Layer 14 of a small transformer language model trained on English Wikipedia (17 layers, counted from 0, width 128). Numbers have three digits each and are written without spaces.
Take only the direct path to the model's output, skipping the later layers: a vector added to the residual stream pushes a token's score in proportion to its dot product with that token's output vector.

Output vectors of the tokens that the questions are about. A number n stands for (n - 500) times 0.0024.
"ho": 771445415067316607429629511607762287547359612377257665432471446478545435563509649311581543499466453474375341529617580513661511448554525513577441685364645343412582305610743316432422464529485457327499595563740601459355412612408488375359528385581751473425384506489495683492506354621510493417446630700451377513363616493489539817469540474198651577670579495399467611449446491522551516531550
"ń": 534593482379566351622434607384482451264569561553558166535433509771426354367669531559897272490765705476660087509657641400599636873609509353702373613678338546476552433718451590500709374316481291528361453338719300379509166542121860552110643437396412466225546378548412369473362639565570512653458499411505534443215562543572406627646490704434416925542430621499666121794349407564571349637530
"van": 722790510584485346283546584514670420236603261514364377499474285633569358503628571446784252434649503380361520499338450369481402656527682356549521487539297581647619587570398545700590493503393481363464775710620255388408632421541657640395619615459580565477524592525351410579375508605355520543656473272349510147159325574594442697575585403542515607323360738697541512487641600600469419423375
"nd": 699653336499372447410341741442374592345730591507337643631570681558420214452588523570702505183636503577744550635594702271475459593482546534458589491628192674432506475487495519445451521645285245525227558673529329454437570369615186454550743371517482399564709399731377148355329761604720505610495511597339405541386487617306541630391547329328236548563491477570484589661358715495467585269743
"ung": 334837471343481266455540470330642415512611460558643358339700533599257141534636504635698486328504613358456486672397333698608311519561324413484455645710731448405567332443485318461439285521681793389588596496587759551384476540634512651433492375535467332434819301700332371541474632317380521472554410455518485279366479386560549513357382567584634476667471517455741486425467517740692643500462
"ß": 426815464677663154179316589533703469413467767545513582619459687310351343277467280581790271230742541444380200515842486361526695424476617437518298314593393566391703659516473684552574532319347344432104465703653569476490357677299803623462655602482446666259796169540361569561473669264467507481565694339459619510194533503627522603425405603495441631262613710576545147714469755653449486574392
"ological": 406508506398429520234310634410720234302549648253597395675571622660096367402548482359629323415560689415405351334448523818506476610447673563515537370556444617609576442406705631577484498551321667350510649334605437289761417567478391722540760253531485547590592575522307247474438494554656480442756232654452748387461441399488437697686831646545722402428345347333630449419296450647683622515330
"que": 518549603069399601403740542535496480390699849516458330453443375691563340504680711309713265601358495453628633446394529426615477451378837573550500392508735658320613423473672371560424450562707292354547310531656500377749452439479795270505548881372299488458771538597257476528419509287564502565562282459495512702462295359406667639409712419264450271355278500500545449576539752575520528361411
"é": 462602612337437549569492469674706419665478745323385500508411537677319407502566700386646510619410583588500620368620352750445666613525489560348310481474394492482476492457489405442396441677530641296505603691608617429333629395575605401665470511407198360314598439536608509566523443469431478236589548550733579554617376341586568531502670599521432574322244539461479462616407277615299634306296
"hy": 821702359236567563293331376551664416510338724458397876721644687480498246498642364437673470479495472571447546506349472632668411571530669732381372705267665440360478361523701600419553560538520439307339533587723547575374401483480514503363372492573531390468477440425207531491411525715645494328524491637435434315379624602610339641438550479359709289555466336419643563385474682673383338559451
"qua": 761456418593474517321633373656206475161424571280376362743456424579452340577463395402673402677272470578398372669532455450595611515501780523719572784674650676470521533546595315425492594585597361376461490647781444282581454360474679521459597405418306456322638400515428706635449501311392495704440406728407388595501234531422710535619512454256538685401443480413597543501518594558583292440519
"ø": 538636476506611549297420451543627394589605680442438600490432570590108178520505397588751465331788705559451457368521389471415619668592636319301398467390479413467576397456552307594629467629227711391519412562703636536439467416568658686540715424559550522649646382680260541440545489476370513312567453240506300490572439558625326548477317678293352795582405685511525425627424458473561552669214
"cell": 747501411475292534463432568682643387394496589475471616388315474613460343533663606640719083514436471385463752474427433474464266668532461455561403822555406510592726729323549636572410504510476686492520577365574695307479488488408939343387439355289224542833559270414296444683513517525370483398575415562367403448299547428426380757974588527540520449401524346515678508720484569730383094428542
"va": 562679319341418489327649615619570555510547713615385321486384518676399538538424660543627443644443439480444397690359332371598371623506627506502464571530558567753572459427513543536672475632333657264537654518601340270446541261564734420430619628549518495384652426402577302541459594584605492487516629370252619338107406413660363318436531404252371630325576359754387544439759475671539513454628
"{": 628585279306606439306421625644447548532383777514634624552439722573088691544494522577709251547425494555397645572600526716517310385612629302571208565524469324242537513565412594632314406678337205502642339688636610457786465590406590322564422530617442523704498473458384490331603546722606500608619303474585807172282233597619651507326442378349511485335555360501671297580456429540374513762447
"è": 578579662518376431613273367454783379371681652251284589464339674590274403408585720392767544562406597443495502541674271511360521525470552574408363568337348667254541366640528463481513509569575572474281662511704487487384519340630662627616606558406130388298758398346365390506491453464519492581535502441521611632479350706511616599498587730418321614326208612491795423655561436669374703530308
"ich": 488717573468496446212391334690612233442464538512858580272469360661358228551633310644696430331358669444528303651578517563458518358513593454626570513721367455451598751493316477545621460649504560386312759651663648476331303567307605701287631282544424468593698431338368425654361510293521507568445577624713623331394264642777225772501508554579427537639398447423373422518527641542370296561563
"ka": 654571598582461516470829549572632403539372671515562302454631439745560339490521378554733342633381493515514396184595443277550468457368615411575554548569518441493468484546557524363329439503582418389656502631691377557381503506546748523573665567462496465543665493475300514385450381505525502453445401341389529509397470566464265475695582374206621553461437579585425503388511616508546466442624
"shire": 579386305304327525457385551635593310383757456313891542926533496319302217593179452470565267540413637796497388533634325324528615739734475481574632455403736281366525570666761510518702503506689553398559251668512524584478571747241764753510337290284299297452589511410276629588189360346491453343648388293338695310351558443759502702532409535466543688504338706318597326700536920739611636451133
" death": 611760383727518597536517938551661487320425548387458659598318520498320267425523406253480488466430567646645517299634579633429404246410749443588489519362482382259520277357498345592479612601243639541590333312412595511733598457447608609413333307429529498931575229405353303533761654646262508481693531573694580615510476302578591449594384404184420597551433588627521469429487627556594498661369
"ha": 677580281220488520394767398383687390574520684576513687338539579575500306568510526602574441520318489582550533413465618528548496464478674447605238461593649461337536363552506415492496422489572701296461573521752671431342649496436387450437475572454554429469386354558483477377611520350524489546422652708466199370319505586406214699553493420434751476528576395621490591329423672586563477557584
" Paris": 605613647525634570598297591678495463385650622317564536468255508439447512469582568298556389326633572468585444534559298484623302582505638333468494425240579618296553530412607325420838416431404561607307395483466531315570220415508605710468621570447384525521696631430655460632485599424543492561490612334501527577478403413581482550536583508481293559542470752419389379709461367498435614622372
"hu": 655724402283455599392653396326635305377218729460477596416370606529479231575530315505736349428292467579478689494583512360625378606622612464523384686479572537430476394598642543417455565494461720391485581427710730540288678451619509654696311458470613558201396387458561472588447502502555495483417526650533568469381663400624358614521498402262581576642422509437514633385528609558391427551248
"fa": 685675628289586487325584438334643377393261225584433529783264436549399510420302459481653460436436505606558507477536436414475400762402602560636507454316501568536717567483559406675627379578471349292565261551713600463253348304621605317456321466652445542497678509586402457391279699647533489674550428726446537529259515585338493591569389641450432567618754506797741400772476384570444420386438
"č": 362702629587519420510536545617666408532626675586417503580537529806375529437562414838881289563451667531392396338521531326374441637470634426486353690264328439556620487452467524526423416536372510664340494551703389261527499460435781515334627358360540538451608482359388507447362482644692532397466594285534470449376494421510288553746551567318383577549678526547504404540426573378496329503473
"ton": 466301284330363559400260556749593514421626495392430618338549242450558603398503407254572368590371671563340425474733421309369538612381549386440599415702676651451690567633600690512424623437261546405455194596583693258420532536503581319717512454485653355714486331586370570540480513398547520270396601465310604495364633565477231690823476480423634661576477331613674509734514508670584661499492
"vo": 570567566352490596261572661537541615397510660502266417548488372506635305502733657458671378502373450427486444703389759367584532803464690318776658483377289457441626366526449573581490502640350598341708718411526377374528598337524622485549569675462685465208611541675465495488380564474533497424558521362410676210157389410619435404499466446529162555467643671505390616539554510516443373465383
"ger": 371653463560336500388475721566470400456417929632524599532345346707585185489446431484678609595666579374523422400378469362313497474570620348449646736389355461569603640544579469484516376604569699464482465467639497489441336618639672404487155472553647532434532368569163460545447565715312509394474442516497617388036399621343591940619527341746379489511330575407597439661504530345528410678478
"ý": 462711495345699407546480605669678346385527552465406398435476479644137413514515530496763423594657699650460488370583382467308639650606701583570188738438287419535449495217439495318444374698621499653370602613658523436498455544411776662322730509516333442476553455355456321540620574360459491245774589291566398520538275464755357722750522679331546670466447565378491525630422442410318503488147
"qui": 696478540311403382149547506495562530389648857366634587601559276487394372498613748196742210483467502588682454525487528490572563616509762437505493639611401691452478633601569317506479488533847498353345566371569399348554570371458721321442529654505391471461693448315424393477308636324498507490404487688447537666293324587460714477578737373278454445491410424482471601466637714537443366487437

Output weights of attention head 5. The head adds the sum of these rows, row i times number i of z. A number n stands for (n - 500) times 0.0046.
o0: 454761512537529472353560513388601382549426411463444504656497516525545490377314438688408680370529559469635403462454584318548490623416363409701440626512774452616448259461594539782414414493459392469514471643180296464686420800562386507438589370636774519568506456749325490345423385477444463407576356400396605572709564455469500538389493473480712488662586383448579446396534643401603283500671
o1: 518625539615467464463354474437443534350575298517550587208279705645400579585507601707208676480384564531493408359524425463387482538644353452306398695471531583412691559602432518764280432616726648566349333596444562503549412531646704748614400546532547210615477301529649770385557392433337581517419595472587497377378517514456441543533462370503489448527423377461627338372271636507516759478621
o2: 552490500392251670526497420543576643545424660593548420474533461405448440821521453464026378231471365371388311575412554543467372548410594440538633436440564728500430443588586592439372438497564530430674487537478530461471513339652568443639503669603431512460744480438457263357607751393580739510455415636390468403704483585678486528539584711554450273526272482325645389637451376656568602566338
o3: 560348757405353507559338503367458300295663526313447747604407523270566551563272569375592556540482670496546904528550555384533605578523462467433528669596466622500545550511469607508604467660330715551489657489438580444387464410712493626343437753535276546432566543427642368486465665388619412507388366373519330218490406428422633388477378514718600473387500562507440539448617353602648543398379
o4: 528593538461503516427358466497549482625560421411550620684290339311444409454338572428463533462487434356481357561583409615543301507355318715528519615543412391453636660699534516569465550429576452458417540690340521474302459636533564539491421507667459493358626497422627497403534614428330401642512649479368555436500670657806638520416554518752462472289524513404560435413524696462449565422424
o5: 651334288578575591327531517597619421490561297430551472405590325722366627500388500538673523548248446492444504687605531244653318667587516479614426534341404334610667391393605701596380583448468395518507667202688430517435545427561418578374649426504460415720520472317416475445605393419686481417510529392577558378652598644586496253735560521305620362614675511728520810435461347473425264478531
o6: 289632540464558394379544589626497194519337491405493570540326447466609433526405691674448582595451304358399638572636576327524348482576626567567487701176542613371592189453497372420558566598532561497449591671668541475413682541608692626466440468378553610519452525527673332463355659405556584576435536386722444582721544415485397597426548500390394515346493625480468335418525351566417573387556
o7: 615273500445431528599352471610362463377575376398443437612314557295694637504380522563065595456507451430507432440657493752395539292627546558536377693508483566285538518309659612496628503537358647349693656668407307319652591541656472531643613402429514342597461493525660683811493463535287297615540503426394567420446541539281511744394390678455398504400594593419588445514592550450523493439587
o8: 325600577578421473416694515448440626659429393705633333509475443273417485261544287746910493564339532596439564434515605652461356429493478516503473242631507484541414424660597684445589535459419471552617528518641705446486576634623490431619448657493480641262467481490269380679467393570446197570390484549322509240624564507537521457444429418474569370374500385636572489410641487459427474500735
o9: 356397435497439503617560491677336646506491428592468364537497294607372479504510614319373489481410612416557599359441674469361662574359633271453540575348519407654567497362253443456541321645413529529622613671521598453683481497392419409665449648539553441613572563417562424310685584577710161437506451480693435539689465464444531506574641438497432614786539535559636602372518301332529484397320
o10: 764267579262485565698428510371603368550437385596307591560500405675418612264676556244590703636639580638620323578703594531406650531773481438525569511508528493351351496566628412381459514452364410559566661450458510327537310425541525353345526603471691428584438644389631628500654588266481195490342620620542598465490603387480500585393608683517426648686430481404423508479317317297438596298409
o11: 580430746463454586763758665776606380465530438480522302446356591598360585406461406453622467533518584557549588544626352614652431430504687249649556405508530744503342532437517419333362376487533523340408630348413441614543640497525500288577450555497452595316534596372428339309500591428522637316497510415599732307363645408488596380539343645581454630630500403510511390384720428438350562355600
o12: 390327202474432483383418485551349575312407431643411632506314506570553418474392497510378564421549437646507649696577614400601431616514586481347658622739413471556429319460451709573585591591529200481687543372354478416559525330621415516481446377378540599539569560490493622650671353332538298572596601503342488546541456631544620691549330321548503353710497455559418675461461596540762393367519
o13: 473346406358548444302522527449395503556555382357650357439358603503513527571588548538578560591614259686443769359321514371538566651590435617557476609565581404441489398476661578602432645557259462439605369557479509659510393491517461164410497482513523397729392405543289290443576506551459606617553386732500444603396484457563585446472625311371663493671542320543496664434633533344709528653460
o14: 463664622557468515523418506719313514388589567544497483571700317563371559608576423513593381550665617296484408485609548617617494415466493447516475395716681596471329646324442509476519585476431663623560520672542468517568371465477455395483497651500441493248542426685542457522380421360288611541648391427529512670412344473338414565442563548569332569250461648552267316531577512578403553500477
o15: 581455598530557401603272455377607535572484529353351480460567564456310472483531754542565283500426318679409454543759445576409669471483603515531413443387404503506457494525442553246465392491638497476541650586329515509478351515683461440561600441564509418464517553534661506680368529463585492532581343448794497715427529303603487508546476539713497219553379375509447697601493601500470479355353
o16: 452510530470444674484645444584409538510387455562617804494565474583409525546649518243129594465415543496472751587560496461336524413692647510449579490488623589548489437772503424388343674452589565546538428536475643439369632565592490215602331641406449477434494552265422429524274484470503414371357410423687538398548312322572549575503750773503622704361327418588570436402430476513367329575589
o17: 584609667413582400670689503701352397565716488576496621408522734379470530417500639336439603569503300438375567415617538557451613257507561545390275537405571481312408456638546510558238598494458407619418500532699516428729465592458480519484548641589457371477671487713462444360510566321435315339628474572458388529525367520519801397460423445419384518328529538767450540540486457566277566470397
o18: 808311464307349581510413453625613417462452535595397740534388344541529540446669727175524362416535481698530461496642408598550716547448337592400425489281601639486618466507566785346432416574500553578485517476608349337220598486504316356583457543416186602607570451275665460426504445398539705661652511656676476690615500620368621594607543605378432402619247492284571691562516393386316482452352
o19: 744757459461514598334344559652697409572521393535460604488532538418520549591349458634553432513433557426411496424489549503641379222438405555314326607554342467627411590391664592422376516567324526503717460594401574478342424717426467500557606189487547426392327561517672597402457411678515732385434424477318434417337439507538469733475513615657738403623378567657352537443565584418646420615506
o20: 464541767522412530641569603581500531439563667642309489415478488407435251504453579534599416466741535496450416250642400516545461538314550758285387433402452465481528642690484403446604332319264396487497431465528284652582292616686661490469646437474760489487387701474500529566628500337441640453352429600528417355606500497529585524531573519446352361599474510526514699608546405454586444427420
o21: 457286629652540552509469599393626500533646362500447471452441537639536455452669514544680535373466528332477559185450606414438477621539514700572586470392596664635528463434529659439553515587440566563467608643305466482347691311500686462585571365526513446646441382507476529602438525450564162460292583336465506707602565558595604396473462458563296301630599306561588453342518393411284739441390
o22: 350673426237438429579522432403641306582613497646565526491613341442614528622559708425389486426482493411510655640526277602386456525618295367517370386597540418529514660414564524526569484494618637310431429660333464586535526413578278582712286378480439549313454429646535658589446662757461397719490464547532304518426503480545284451579454371381556519391553549581558328695354460545478658520737
o23: 489592512534496595618653500579385441490645503352481341598530583660500638675597416618870523423430467450400526569465345596411675814393496487366386446532452572334534580393441360392251437416360375588594487594659503414548450446426686411500554627507320406562487510613474469479465526228541752721289521524455414746777248396398515545451724507654302477322245650559439481587534268477500597468424
o24: 269353537424604375554654603597644500528497659406431478328410643394527559569514694564362388513560557441493424537354383708433503572482438558323438476364665536618511542493483383299604494500431666735375416482312726459493436442352434302585619572644575646500442532463440299605564490500835478343579546547464282620638442523504361401509693497566580620384198451654522653487390493560540510320427
o25: 692424522548490556552472624584415540417448408588458420491481494384559449563370469380487749394263528255460528319562593491745542486589500475830493635305413611302350588570585590359352519634576450500453521553510660327428593675599474586297461514269585569338568572428483627622415438453573413481377548613563623373640425325364463602549563600545608577444638257588486475448525657457447360566264
o26: 273423446384500437429500598537457460515384512440671427521560596480539533448490324601600366434434343675540635608507368509389612391511400719423450850534448465591539653362395682504459585582394382612493497358524718547590541538639458461621431595477447636449336395689099566520642687303429315453506461660626584546616405441596425361413452468432578452525597535300525467441292665425698535673466
o27: 695445542596542443459497588562465542521539539372708444535430593593790433500490457587391395587500577430452592572486467587487392358683431683407477539748370697374405631600311396524490693597661601537539392544440373482643467545493369423503325405513312507543635363347583579490446518419534192400494363622449393288639476525560690564467595463519660330425419308569531402396779424437610403513411
o28: 329530709729404299626470592479596500652488575480381565490678572731242326343581663507532489319348478454560311510496779454496600533383335407476609720552388698415482375363300500538418671546412587493635640571343490480337513345659565541481585507359323377520506606503576531681445330718451698599536738445298705515349450425500500411636537534466379411369527435383481504510590431663429500469361
o29: 549435460562656567511581337416572520483561463523412645734474391537576455669664567564440536483701403510333572614503519624378555519434497503448429541381452612345604610528352302560488500538408471494544444533478555362481561491513491343312384506560433497544327523418602346423524649517571500587663649635309586615540654470405563408611527357375569697533372408512379315669391321752351503366463
o30: 615478457649644484424472518315549497671578432678398449530460435348302404585437449589173270472644531554473538513381531429521670753635603387441709490661577611398476544600260656576570497612392349541604425437473512519398435581585449356604636455747369612516612434569217610342393580561736404407405494516379506398466319645346294407491424436580477518447622626510578475425592464515468612484595
o31: 389509534530424466529576469405521500500492558532543745497579344755436396507434555481460539529503549486478418530299465480261616572316763624624522636669479381587454475363500412517519372500572459551491587520503541378516459406613609563566411507521586371685678459269426415809405650364560680465566533391516572553468447415620221458575452687416569360394328340637550493604576365408440553463353

Each question shows a token from some text and the vector z that the head gathered there. A number n stands for (n - 500) times 0.0074.

" H": 454639498508515459444602428399446464545514533405554500562489519348607507453494478530526522569619
Which two tokens does it push up most, strongest first? "shire", "ger"

"ver": 530511593534465556599515377452412546451513561466567415513592521397458525541505414401584474430509
Pushed up most: " Paris"

" is": 512560574531541514505525404423491525522551549437536484531562517418474539490480454379543523557521
Pushed down most: "č"

" F": 472511536515440567498550424464439495545544544422508471559478550446469534504527451445585477496538
Pushed up most: "cell"

" Har": 552520631442478518608468395352449503484610499474508451545646534415455496473588456339540488417562
Which two tokens does it push up most, strongest first? "ho", "hy"

"me": 443489693404502470519454462315445483527503427433591484592584475367431599448580417352599532643550
Pushed down most: " death"

" ·": 274592517542445518449565245410494488459516319467767634626464518421595393497631469469504485429667
Which two tokens does it push up most, strongest first? "è", "é"

" this": 492561602568521526521502379426430524592573539414572481502597577397378547449496409443580505558539
Pushed down most: "é"

" form": 479560659559527483539501357489447516577591538477566476563532590428477544453494410391610469535544
Which two tokens does it push up most, strongest first? "è", " Paris"

" ": 312702452560493574498674262429568474425570308545767694609517520356659288478706473446453467391679
Pushed up most: "ho"

"an": 544525573463483509652534307385494404471589491424495481534652526376413495431652415319526484416470
Which two tokens does it push up most, strongest first? "ho", "hy"

"as": 418581668547436483605410376473389536531639541335603426511517568415515485362482404441616506598450
Pushed down most: "ý"

"d": 509531703422489528490513416406429488635562471440597465582562526399410614419557436403599543535556
Which two tokens does it push up most, strongest first? "qua", "cell"

"ent": 525616534536506567491446377438470523451599517473541570636554566398459551492410509455598526555629
Pushed up most: "è"

" |": 392476425567445585526558421341511493474423519473638447521585559320519487436521552531558449556649
Pushed up most: "ich"

"op": 497578549454448542511499436431529494488592458449512509503514514410513539453412461481518563602488
Pushed up most: "{"

" On": 454547580529501549516561474466502558527599600403569475494536514452517519456485452411577523624494
Pushed up most: "va"

"un": 492499641465496531575428362403460564477583525481517472580592578426471553488530469320540504457625
Pushed up most: "ý"

"_{": 407431403584450595550542504322587491451434502435624446514534615290491511412569539560525454540615
Pushed down most: "nd"

"k": 522475601435435542725518279369550401408575441422489442596691506361364441425715368306517502370463
Pushed up most: "ho"

"t": 492544606511580523554502374477473482683596517438631456469544556456419490385506444411606496566527
Pushed up most: "vo"

"id": 505550567533503538521536485453487547507611584418575454503544517425516533464506456431570520589514
Pushed down most: "ý"

".": 449554576533505547512565474466509560527595602403571474482537509454520520454480448411579527631490
Pushed down most: "ý"

"5": 422421605500455502445331347422425323611498603442481410532487574346352636600447478567587543519674
Pushed down most: "ho"

"it": 488562562526504517533580361448441538582554560405550474568510545407449523426512452440608496561552
Pushed up most: "qua"

"ring": 483516569588518517485464364474458532553606560449538464498568586391433491441474411434541485584508
Pushed up most: "van"

" tr": 462589697499465530602503396460439433522559464496607435514577477512497545415518500368542510585586
Pushed up most: "cell"

"s": 522539587540527528520510400432476525526600525464554481551552546420476525515520463399555504512546
Pushed up most: "ho"

" April": 454550578526502538518576470467490544537603602410565482494547516447510527448509446420593519617500
Pushed down most: "ý"

"ong": 476522674407507520517488447386481481574561445443600471586559476395426580455587445393556563612568
Pushed up most: "hy"

" G": 455588661541477493586440369465412500512647558368612454532525539424482496393483422429601525612459
Pushed up most: "ger"

" bo": 502533541539496553479507456486480533526574530388562437525517538392472558496535417443585503560513
Pushed down most: "ß"

" March": 485559499557477503470623436447452438582552465425547519593536541401545566489505503521565445531636
Which two tokens does it push up most, strongest first? "cell", "qua"

"o": 521550654552541487548488399466444521553596566463573445575582542395452540467532404430568516537498
Pushed down most: "č"

"m": 439595563559527482528616321442483528423461490442528510628508523445523533504560487453557504525520
Pushed down most: "ka"

"ti": 341485708258335671769318460294316559420659527539451172672602655366559400367519417443473464314582
Pushed up most: "hu"

"49": 436571598493482549461583375518483538508495454469577472515519566440479450464481455457557501627536
Pushed up most: "ton"

" ex": 511576708382489535495517505400475477581484532440598457582524512333494704534506439421540546505603
Pushed down most: " death"

" 1": 468497613487472520492443328458399422595512582451507463547490533361401534538462476506610545565631
Pushed up most: "qui"

"sh": 480586567472507523644388407344317447381572489364475453456474560426512630368535492344568443554518
Pushed up most: "ß"